Layer 3 of a small transformer language model trained on English Wikipedia (8 layers, counted from 0, width 128).
A neuron's activation on a vector x is SiLU(gate . x + bias) times (in . x + bias), where the dot is the dot product.
The model reads these tokens: "ag" "as" " Sant" "os" " in" " São" " Bor" "j" "a." "\n" "\n" "A" "h" "ora" " mar"

The vector x that enters this layer's MLP at each token. A number n stands for (n - 500) times 0.0059.
0 "ag": 399 426 402 633 451 447 322 251 552 474 392 538 486 560 413 491 451 437 484 425 256 457 260 226 463 548 356 401 451 471 340 377 372 554 339 615 577 599 654 526 519 473 600 432 624 554 430 597 487 470 540 487 539 652 671 397 534 591 590 636 413 441 407 361 543 491 711 517 487 558 435 629 855 672 359 467 718 410 513 576 449 452 603 533 475 422 495 527 643 672 634 393 424 641 326 742 611 624 673 548 345 456 546 169 523 337 394 395 532 296 672 444 468 344 608 502 507 354 685 415 618 292 394 451 439 363 405 286
1 "as": 409 371 384 488 483 377 462 322 498 386 347 497 497 435 416 539 651 374 599 530 377 448 206 252 395 366 424 326 478 660 324 412 403 527 442 471 526 557 600 597 569 581 645 528 623 552 402 598 556 568 544 361 611 680 643 462 558 529 497 553 506 453 543 431 386 571 565 669 476 461 553 667 701 597 425 627 556 529 559 523 510 410 530 528 447 516 385 455 587 642 447 374 551 629 414 615 555 669 569 700 500 402 578 264 465 607 271 430 477 335 708 330 660 615 494 244 477 243 637 287 497 351 429 486 333 396 445 187
2 " Sant": 377 252 515 365 530 590 680 470 424 275 289 520 591 593 481 406 657 480 511 323 553 356 480 555 511 406 415 436 637 692 459 487 545 537 268 664 480 370 407 536 432 349 332 513 565 205 571 507 421 425 502 610 603 460 679 653 359 407 630 437 350 504 637 517 280 630 839 663 447 359 309 485 546 614 527 481 614 475 499 564 520 364 620 542 473 571 572 697 662 490 663 378 523 591 385 553 502 550 726 352 822 494 417 528 534 353 350 717 478 426 540 252 348 556 550 631 429 440 736 462 377 364 489 455 634 452 429 382
3 "os": 312 382 403 379 727 463 531 480 540 289 243 540 601 511 492 547 619 382 331 571 510 417 407 286 436 349 502 304 443 908 335 572 595 575 245 576 482 563 236 664 512 740 493 301 567 555 634 514 376 600 490 395 639 520 595 554 483 554 506 503 326 611 654 470 515 517 715 547 419 427 553 536 570 440 164 293 498 466 642 331 403 369 625 472 493 691 552 503 583 552 430 373 626 705 286 346 489 680 546 455 687 288 806 322 501 518 287 483 464 548 637 387 457 521 479 452 653 455 505 458 485 470 579 505 433 337 355 445
4 " in": 666 570 578 533 657 669 524 474 457 603 490 475 485 717 562 415 788 577 454 567 497 463 367 488 488 435 495 457 443 468 529 570 442 161 586 634 486 504 478 536 499 267 513 416 630 556 688 592 588 729 520 405 561 673 501 403 323 378 547 519 430 453 430 553 514 524 619 543 476 509 637 590 526 570 396 522 679 556 410 507 353 621 487 575 499 488 455 505 591 239 492 520 441 447 429 559 548 522 618 325 585 360 483 308 755 624 485 316 400 435 528 383 560 384 428 496 764 416 550 306 506 444 370 296 405 519 237 223
5 " São": 415 434 523 518 425 489 622 530 512 430 314 730 365 587 678 413 642 493 114 455 332 523 501 613 598 501 578 373 664 691 477 413 548 524 434 617 471 311 480 629 360 402 523 555 623 279 656 577 560 499 538 440 636 368 384 558 574 510 537 343 378 531 465 424 367 410 735 664 523 540 508 400 625 573 451 449 575 286 555 539 427 356 428 374 470 623 505 556 623 489 385 379 376 498 603 468 596 644 633 313 917 328 412 570 455 572 295 695 599 419 365 414 342 493 401 590 567 382 532 656 502 411 419 242 576 198 506 524
6 " Bor": 372 473 494 427 593 533 582 294 512 493 483 668 600 553 437 404 578 412 244 593 394 530 344 619 667 516 632 322 690 591 574 384 610 608 187 625 466 428 531 410 499 444 403 410 415 274 543 517 669 315 235 497 538 432 510 499 446 728 357 447 516 571 824 438 532 496 726 409 429 384 474 537 640 381 636 447 434 189 369 586 613 410 793 294 572 646 465 634 682 265 352 366 512 539 449 544 549 569 636 368 816 276 343 210 567 336 297 557 548 428 539 440 463 561 443 538 420 466 476 513 438 366 261 450 643 356 461 440
7 "j": 328 499 489 394 618 421 495 454 520 446 485 512 404 481 502 323 616 371 126 401 512 613 544 365 572 645 516 392 584 612 485 323 447 725 196 599 381 599 401 383 468 473 511 442 603 592 625 549 414 393 488 396 616 516 750 676 290 714 550 377 439 628 617 390 632 537 717 635 323 346 456 546 732 498 23 336 545 190 325 513 583 419 681 728 671 437 432 659 510 585 360 512 365 536 357 618 487 697 618 580 647 479 590 404 476 494 376 311 361 332 608 560 375 532 613 596 473 640 386 369 540 600 311 386 515 467 568 542
8 "a.": 423 485 310 622 530 383 582 318 595 525 410 383 466 544 538 514 504 606 444 463 387 447 442 499 427 532 463 426 516 456 578 499 510 359 430 477 680 360 641 604 555 427 797 281 668 491 492 681 370 407 582 493 669 525 449 467 634 494 409 488 542 396 153 622 426 501 615 604 482 425 646 538 611 575 252 514 586 667 505 685 292 602 666 591 502 497 398 441 410 363 589 362 479 481 134 525 560 614 489 601 554 364 499 378 568 429 347 297 456 541 550 445 612 438 548 616 411 566 448 288 542 465 483 410 389 456 505 162
9 "\n": 507 481 404 490 525 539 608 398 465 607 580 481 519 612 553 536 384 544 372 521 305 385 472 560 415 468 404 429 480 315 438 367 545 328 553 563 599 236 718 472 601 521 679 214 484 416 402 839 603 609 544 696 587 637 515 598 265 507 436 459 305 415 246 517 435 525 297 586 486 565 480 481 594 538 394 725 449 495 358 616 527 529 630 474 548 647 456 349 508 508 464 402 418 343 314 434 515 565 497 505 419 400 528 446 567 654 413 422 589 449 397 373 609 614 678 369 435 642 464 439 449 480 603 214 525 349 526 216
10 "\n": 410 512 408 579 566 549 688 540 388 555 514 465 565 708 511 460 368 518 551 468 434 442 492 537 431 469 452 510 564 414 485 496 406 562 581 540 646 389 467 523 646 525 681 613 483 562 490 725 446 686 621 625 543 456 442 524 331 468 610 464 405 430 317 405 397 652 180 504 431 624 280 425 451 597 283 854 370 570 363 424 433 449 503 576 662 617 558 333 436 562 486 373 426 365 280 488 648 511 455 434 505 440 520 251 640 552 356 419 602 614 315 372 655 589 505 448 602 742 365 512 395 498 637 248 596 422 613 258
11 "A": 420 502 585 556 524 557 689 434 424 661 492 401 575 596 321 291 587 545 368 386 437 518 276 404 494 181 580 491 609 414 629 337 637 651 563 483 478 466 632 539 485 617 703 361 336 468 516 529 390 639 290 568 507 693 462 492 420 707 347 456 347 542 693 524 270 407 540 374 465 351 473 521 559 331 514 258 596 708 424 331 508 345 516 445 549 421 621 511 546 344 456 519 494 374 380 524 481 390 463 533 747 295 622 460 584 469 390 438 558 424 738 280 530 344 339 447 456 467 490 445 573 364 591 298 494 492 487 266
12 "h": 561 491 534 461 372 454 647 509 525 440 582 402 373 521 663 409 779 311 470 557 499 499 429 132 527 533 611 542 487 541 545 169 459 652 263 300 361 503 638 523 591 668 464 348 566 614 533 364 286 708 436 463 590 498 461 481 442 653 504 610 569 539 690 663 519 551 875 590 254 334 343 505 331 572 318 315 478 263 485 393 560 449 367 460 462 527 656 494 517 596 612 471 269 361 444 471 504 702 537 790 506 492 586 215 591 552 601 409 365 335 579 517 518 506 531 737 498 779 432 635 388 350 394 337 550 416 512 432
13 "ora": 598 530 463 429 517 605 727 282 427 477 393 494 376 630 650 543 660 492 401 609 499 332 476 229 613 474 465 382 531 485 479 414 552 653 294 272 470 517 551 464 459 530 425 567 612 431 420 503 477 557 467 482 665 313 547 526 442 679 577 405 575 439 731 445 354 270 649 584 493 374 521 449 703 413 351 369 576 469 458 540 349 338 571 241 559 559 323 355 588 596 352 456 553 695 472 588 380 909 351 481 708 353 542 340 376 681 307 544 506 561 651 278 668 507 601 389 650 578 451 405 530 554 467 546 397 388 423 346
14 " mar": 565 423 471 531 635 808 407 145 574 223 286 644 606 610 760 564 443 427 391 479 424 379 501 566 501 482 558 458 472 366 564 464 584 514 376 255 518 522 307 559 438 614 455 459 541 428 496 413 635 526 192 790 520 306 481 431 290 776 531 447 581 384 574 406 386 543 476 617 705 460 434 529 495 439 443 582 543 466 378 689 391 521 492 591 434 334 469 571 781 350 476 610 455 678 513 500 450 716 673 458 853 421 220 391 469 433 536 572 519 247 491 403 504 427 531 459 541 316 475 494 463 365 437 311 616 608 551 398

Each question shows the input weights of one neuron of the MLP. A number n stands for (n - 500) times 0.00093.

n233 gate (bias -0.151): 648 462 506 461 527 494 403 519 599 479 370 448 547 360 470 593 306 617 491 575 559 652 331 705 347 509 435 525 494 458 558 515 335 332 403 396 405 579 556 520 535 522 568 494 491 456 628 407 500 700 292 637 341 474 576 419 521 617 460 390 406 429 675 509 420 370 416 591 539 431 472 500 500 512 466 465 461 574 515 565 456 579 411 791 605 686 512 457 506 307 720 653 503 590 681 467 494 524 494 361 617 648 512 646 354 465 611 584 491 416 579 580 610 521 560 419 743 455 596 500 635 363 623 515 354 500 465 628
n233 in (bias 0.076): 516 622 609 469 556 348 721 555 611 408 473 730 671 488 577 561 331 331 528 679 448 462 558 465 540 478 531 506 566 562 422 356 608 455 503 634 633 549 641 476 579 589 328 490 305 484 487 540 714 352 487 604 506 681 459 522 442 444 527 592 475 410 313 586 457 570 586 521 407 519 663 304 613 426 500 357 531 720 464 586 542 450 634 541 583 550 503 666 503 400 562 419 240 441 516 607 518 622 687 541 434 591 690 603 412 600 441 394 387 435 497 377 744 417 580 494 451 675 430 472 603 500 690 537 588 522 424 544
Which token does this neuron like most? 5 " São"

n266 gate (bias -0.247): 558 465 449 601 482 422 521 566 267 651 468 532 615 465 449 460 361 586 455 437 512 531 406 482 459 664 462 648 500 485 312 370 567 372 515 459 279 379 624 643 444 605 386 491 476 506 447 356 473 624 466 506 500 601 582 521 579 524 529 336 700 379 488 613 610 311 569 368 506 422 367 538 409 624 451 453 455 503 544 442 716 615 518 512 494 584 461 398 582 488 565 368 449 467 375 509 384 633 350 554 541 506 503 481 448 556 784 269 482 653 387 524 521 556 337 713 627 651 438 488 479 369 592 740 451 434 476 418
n266 in (bias -0.040): 475 594 642 398 390 326 644 511 857 686 582 534 775 558 556 390 681 351 511 452 441 625 563 392 451 708 410 598 475 729 739 432 417 467 632 616 486 534 248 293 441 631 747 434 313 689 632 481 560 462 489 450 465 557 614 450 621 666 645 644 418 624 343 402 465 476 525 448 694 584 427 462 543 587 351 524 414 416 535 714 445 593 563 377 697 401 572 394 569 582 504 677 613 489 364 602 335 554 507 450 583 471 682 496 529 687 454 375 232 401 504 373 562 392 524 440 353 521 474 503 293 482 507 457 442 504 424 353
On which token does it fire most, and how strongly? 12 "h", at about 1

n317 gate (bias -0.101): 453 385 487 689 328 367 517 567 430 530 661 668 414 429 646 420 606 582 613 619 309 347 577 578 507 748 296 597 648 397 503 331 425 517 402 444 507 401 403 520 661 407 503 705 490 518 667 661 500 496 616 554 554 409 439 402 402 755 583 470 449 753 406 540 649 464 364 641 483 557 576 648 497 507 527 467 480 596 536 291 686 480 457 217 466 446 436 510 392 537 527 554 340 490 406 414 344 388 473 409 542 473 302 625 480 664 647 552 500 316 224 397 524 483 405 490 540 550 600 503 523 680 644 279 398 497 490 471
n317 in (bias -0.002): 322 570 734 500 647 422 439 497 527 515 532 532 656 459 651 609 457 647 536 578 559 354 488 537 485 464 565 374 379 581 728 358 549 491 470 415 421 402 593 541 526 518 395 481 345 666 373 381 455 630 457 439 461 549 578 554 412 605 420 610 327 438 349 230 586 506 449 570 446 434 555 535 582 476 537 432 286 472 509 644 599 603 471 582 599 566 503 525 488 756 387 308 479 458 353 610 343 567 543 434 669 548 503 379 642 518 610 565 459 437 515 390 561 633 432 635 447 563 488 568 480 557 460 764 438 536 553 628
On which token does it fire most, and how strongly? 9 "\n", at about 0.18

n222 gate (bias -0.082): 489 821 146 507 567 512 519 602 478 651 557 489 544 522 537 458 443 443 537 700 544 514 531 409 522 455 679 577 470 563 572 508 576 346 703 610 565 661 669 279 606 256 466 523 406 481 465 532 385 390 542 406 652 424 646 515 420 481 237 319 304 454 500 600 471 178 367 391 196 648 573 408 331 540 412 515 541 756 420 409 569 365 401 443 722 351 530 573 409 642 353 362 400 452 570 474 596 466 466 403 504 657 460 662 538 802 511 666 383 552 667 818 530 511 673 526 317 586 515 467 373 496 663 552 472 507 613 488
n222 in (bias -0.020): 286 479 496 773 777 530 398 402 600 553 476 386 422 510 390 507 342 548 675 634 408 490 597 544 440 515 429 541 478 393 531 750 452 682 594 462 427 769 478 556 356 592 703 600 395 571 582 692 539 618 500 442 468 259 670 302 461 565 592 511 565 363 669 312 443 571 375 567 386 550 415 496 684 309 537 627 363 670 472 485 462 540 659 573 485 500 475 496 636 399 411 532 357 622 563 482 475 699 544 431 336 507 550 686 569 269 404 288 599 299 423 208 489 355 340 446 440 320 518 468 553 518 595 288 531 236 366 504
On which two tokens does it fire most, strongest first? 12 "h", 10 "\n"

n270 gate (bias 0.058): 656 491 414 546 444 397 541 578 478 250 586 488 769 419 573 404 374 636 586 612 458 523 487 531 563 544 349 513 593 531 328 456 491 305 509 685 465 480 395 473 693 506 408 455 413 619 238 579 667 585 519 509 417 567 556 534 500 491 423 567 481 424 512 543 442 324 362 605 463 540 370 503 357 594 503 409 457 494 671 535 503 394 379 412 529 386 382 738 452 432 460 389 610 531 529 488 640 475 500 488 494 578 646 398 606 693 844 532 606 482 572 381 390 600 515 559 470 655 490 588 602 439 371 626 483 390 503 318
n270 in (bias -0.039): 580 573 497 514 694 444 587 658 491 348 503 656 606 483 480 347 319 520 469 497 592 440 491 442 545 333 399 570 489 713 346 506 575 468 440 506 398 398 644 431 520 351 459 547 517 488 367 515 677 630 512 566 631 559 606 491 625 474 367 452 399 415 440 556 444 304 429 606 370 557 430 458 477 542 585 469 514 400 567 561 597 497 466 520 544 389 391 793 558 534 500 520 619 514 491 416 593 563 546 718 528 577 492 376 670 444 792 533 514 540 477 460 381 483 554 534 506 463 638 522 550 489 395 528 454 313 433 326
On which token does it fire most, and how strongly? 9 "\n", at about 0.15

n187 gate (bias -0.176): 298 719 523 472 435 383 112 177 519 242 558 464 326 446 131 900 433 533 491 245 353 256 466 728 436 590 431 337 120 574 567 528 243 374 467 603 600 608 793 731 628 543 471 365 476 305 292 525 756 219 705 500 542 767 641 594 587 551 286 643 703 413 294 606 569 477 574 614 454 616 495 436 660 656 629 582 462 783 691 719 527 349 674 566 677 351 538 390 500 758 620 337 458 360 694 578 578 411 638 617 351 552 688 534 434 500 597 626 216 356 438 454 843 537 336 374 486 271 538 505 545 514 609 612 717 565 541 633
n187 in (bias -0.100): 314 517 548 457 570 377 194 247 522 370 348 622 418 475 205 690 527 747 517 353 225 362 523 522 513 744 311 338 394 500 424 359 263 459 496 569 728 509 843 632 449 518 576 400 575 312 377 486 868 639 634 553 601 765 720 553 607 539 383 539 597 396 408 530 634 422 335 611 448 657 212 582 809 668 567 521 562 473 509 648 594 336 578 603 671 216 328 419 538 760 777 360 500 443 441 405 613 544 736 469 402 707 565 450 558 312 596 545 130 417 447 435 804 586 367 439 418 337 401 478 521 622 509 570 514 735 354 347
Which token does this neuron like most? 0 "ag"

n229 gate (bias -0.213): 576 353 519 633 583 582 318 626 336 393 471 525 551 544 533 651 185 343 627 457 331 407 508 477 588 458 430 492 455 545 471 462 435 791 538 500 573 437 338 467 339 323 515 566 527 622 737 756 732 464 538 496 444 407 583 508 778 481 421 522 576 430 553 407 763 423 385 529 571 455 446 474 598 618 397 824 447 669 756 247 442 443 467 500 515 751 390 581 606 613 456 433 452 575 714 644 797 118 504 621 434 391 537 314 243 533 500 500 614 552 561 533 607 522 646 669 463 477 697 437 551 641 576 590 476 537 416 426
n229 in (bias 0.009): 280 450 490 487 541 368 438 547 449 409 454 556 688 490 385 479 339 441 493 536 453 565 429 580 594 514 607 405 572 534 276 459 521 694 500 561 705 464 570 464 460 594 563 511 427 214 458 478 237 384 507 669 500 755 531 531 560 677 559 530 610 620 490 622 530 473 544 630 313 354 563 701 325 379 601 704 476 686 377 423 553 359 711 517 398 895 517 412 487 562 372 445 670 442 571 648 510 376 545 620 560 675 490 461 441 687 456 433 416 364 385 622 409 466 490 469 547 295 373 319 450 453 632 411 363 575 360 556
Which token does this neuron like most? 1 "as"

n237 gate (bias -0.024): 447 343 539 623 438 354 636 569 507 452 409 541 497 509 348 493 547 289 617 509 529 727 541 477 673 497 314 608 553 555 387 500 420 446 480 472 517 631 594 595 609 487 228 608 394 517 612 734 507 462 357 457 441 486 507 677 605 467 459 526 718 331 451 396 510 741 604 494 312 789 665 436 668 452 527 391 428 403 506 520 513 612 555 640 473 608 305 439 459 602 665 536 354 539 616 426 497 263 513 375 535 362 423 365 480 605 523 347 474 536 437 409 417 410 531 180 358 480 594 497 529 458 397 543 496 445 426 325
n237 in (bias -0.100): 682 500 385 185 444 381 430 413 431 452 370 617 612 396 359 536 539 514 345 440 721 408 688 556 775 577 343 561 465 455 443 608 511 475 441 310 652 332 464 564 436 582 479 676 588 507 453 504 566 500 613 598 413 575 528 368 534 445 407 473 535 393 806 589 373 340 559 493 400 410 407 500 441 565 323 565 423 561 605 401 564 623 551 500 671 576 577 400 446 612 658 361 310 531 590 514 555 220 352 587 503 437 480 400 703 337 324 450 299 677 496 435 468 452 293 469 555 430 654 350 382 648 397 729 662 493 385 424
Which token does this neuron like most? 14 " mar"

n103 gate (bias -0.030): 450 573 674 638 298 413 607 777 324 423 694 581 275 392 399 384 360 510 497 512 375 503 426 554 524 525 470 407 456 429 563 481 481 609 697 552 465 323 395 440 421 471 494 426 459 487 529 351 540 382 376 406 457 356 422 503 600 463 399 518 594 667 294 589 620 592 429 570 627 602 341 546 584 390 487 393 534 484 358 592 584 578 439 535 624 444 613 586 585 441 426 522 639 547 497 586 414 644 431 597 268 472 384 603 359 518 556 436 509 354 348 577 402 381 485 671 528 640 455 479 609 445 297 404 571 525 324 351
n103 in (bias 0.097): 402 685 238 528 519 556 436 659 393 391 500 427 284 555 463 379 703 542 606 434 435 413 451 606 361 704 531 607 446 462 536 433 417 370 484 464 468 473 743 368 546 345 603 536 532 315 363 752 456 580 500 379 544 558 541 484 537 308 455 301 529 770 642 544 463 519 647 558 585 519 581 577 471 512 516 308 608 403 340 474 506 411 494 641 422 437 271 361 549 503 634 639 578 550 392 382 397 633 356 484 417 519 385 588 430 411 625 542 500 434 455 516 519 425 425 506 311 532 490 643 383 581 445 437 694 534 552 521
On which token does it fire most, and how strongly? 3 "os", at about 0.27

n107 gate (bias -0.136): 387 272 683 570 310 430 664 482 527 593 494 477 503 362 309 685 531 417 567 361 510 458 475 737 424 370 450 642 514 278 383 466 421 504 490 472 407 500 403 470 477 538 448 392 746 412 363 467 304 586 293 582 618 427 510 561 437 436 755 467 456 476 598 637 460 380 359 586 513 443 778 434 517 413 469 596 439 632 619 414 484 500 517 472 781 618 401 361 391 629 640 483 446 473 613 600 731 370 497 537 277 510 393 294 715 477 382 472 550 537 486 527 607 623 362 399 457 527 458 350 424 621 428 517 482 530 715 651
n107 in (bias -0.025): 513 380 584 640 574 534 480 557 609 430 311 370 465 481 251 523 497 526 538 654 718 552 376 526 516 562 554 493 419 292 584 477 434 644 604 483 497 575 609 647 500 728 431 353 549 476 390 559 697 623 523 611 593 615 432 461 494 355 405 510 516 394 464 449 631 617 593 437 471 772 622 468 575 417 520 652 587 609 528 391 271 523 437 612 427 416 406 659 550 419 503 426 349 597 510 449 436 237 608 348 522 588 230 403 480 352 664 637 427 426 336 497 704 529 454 506 525 455 543 367 569 439 329 506 434 484 664 648
On which two tokens does it fire most, strongest first? 7 "j", 3 "os"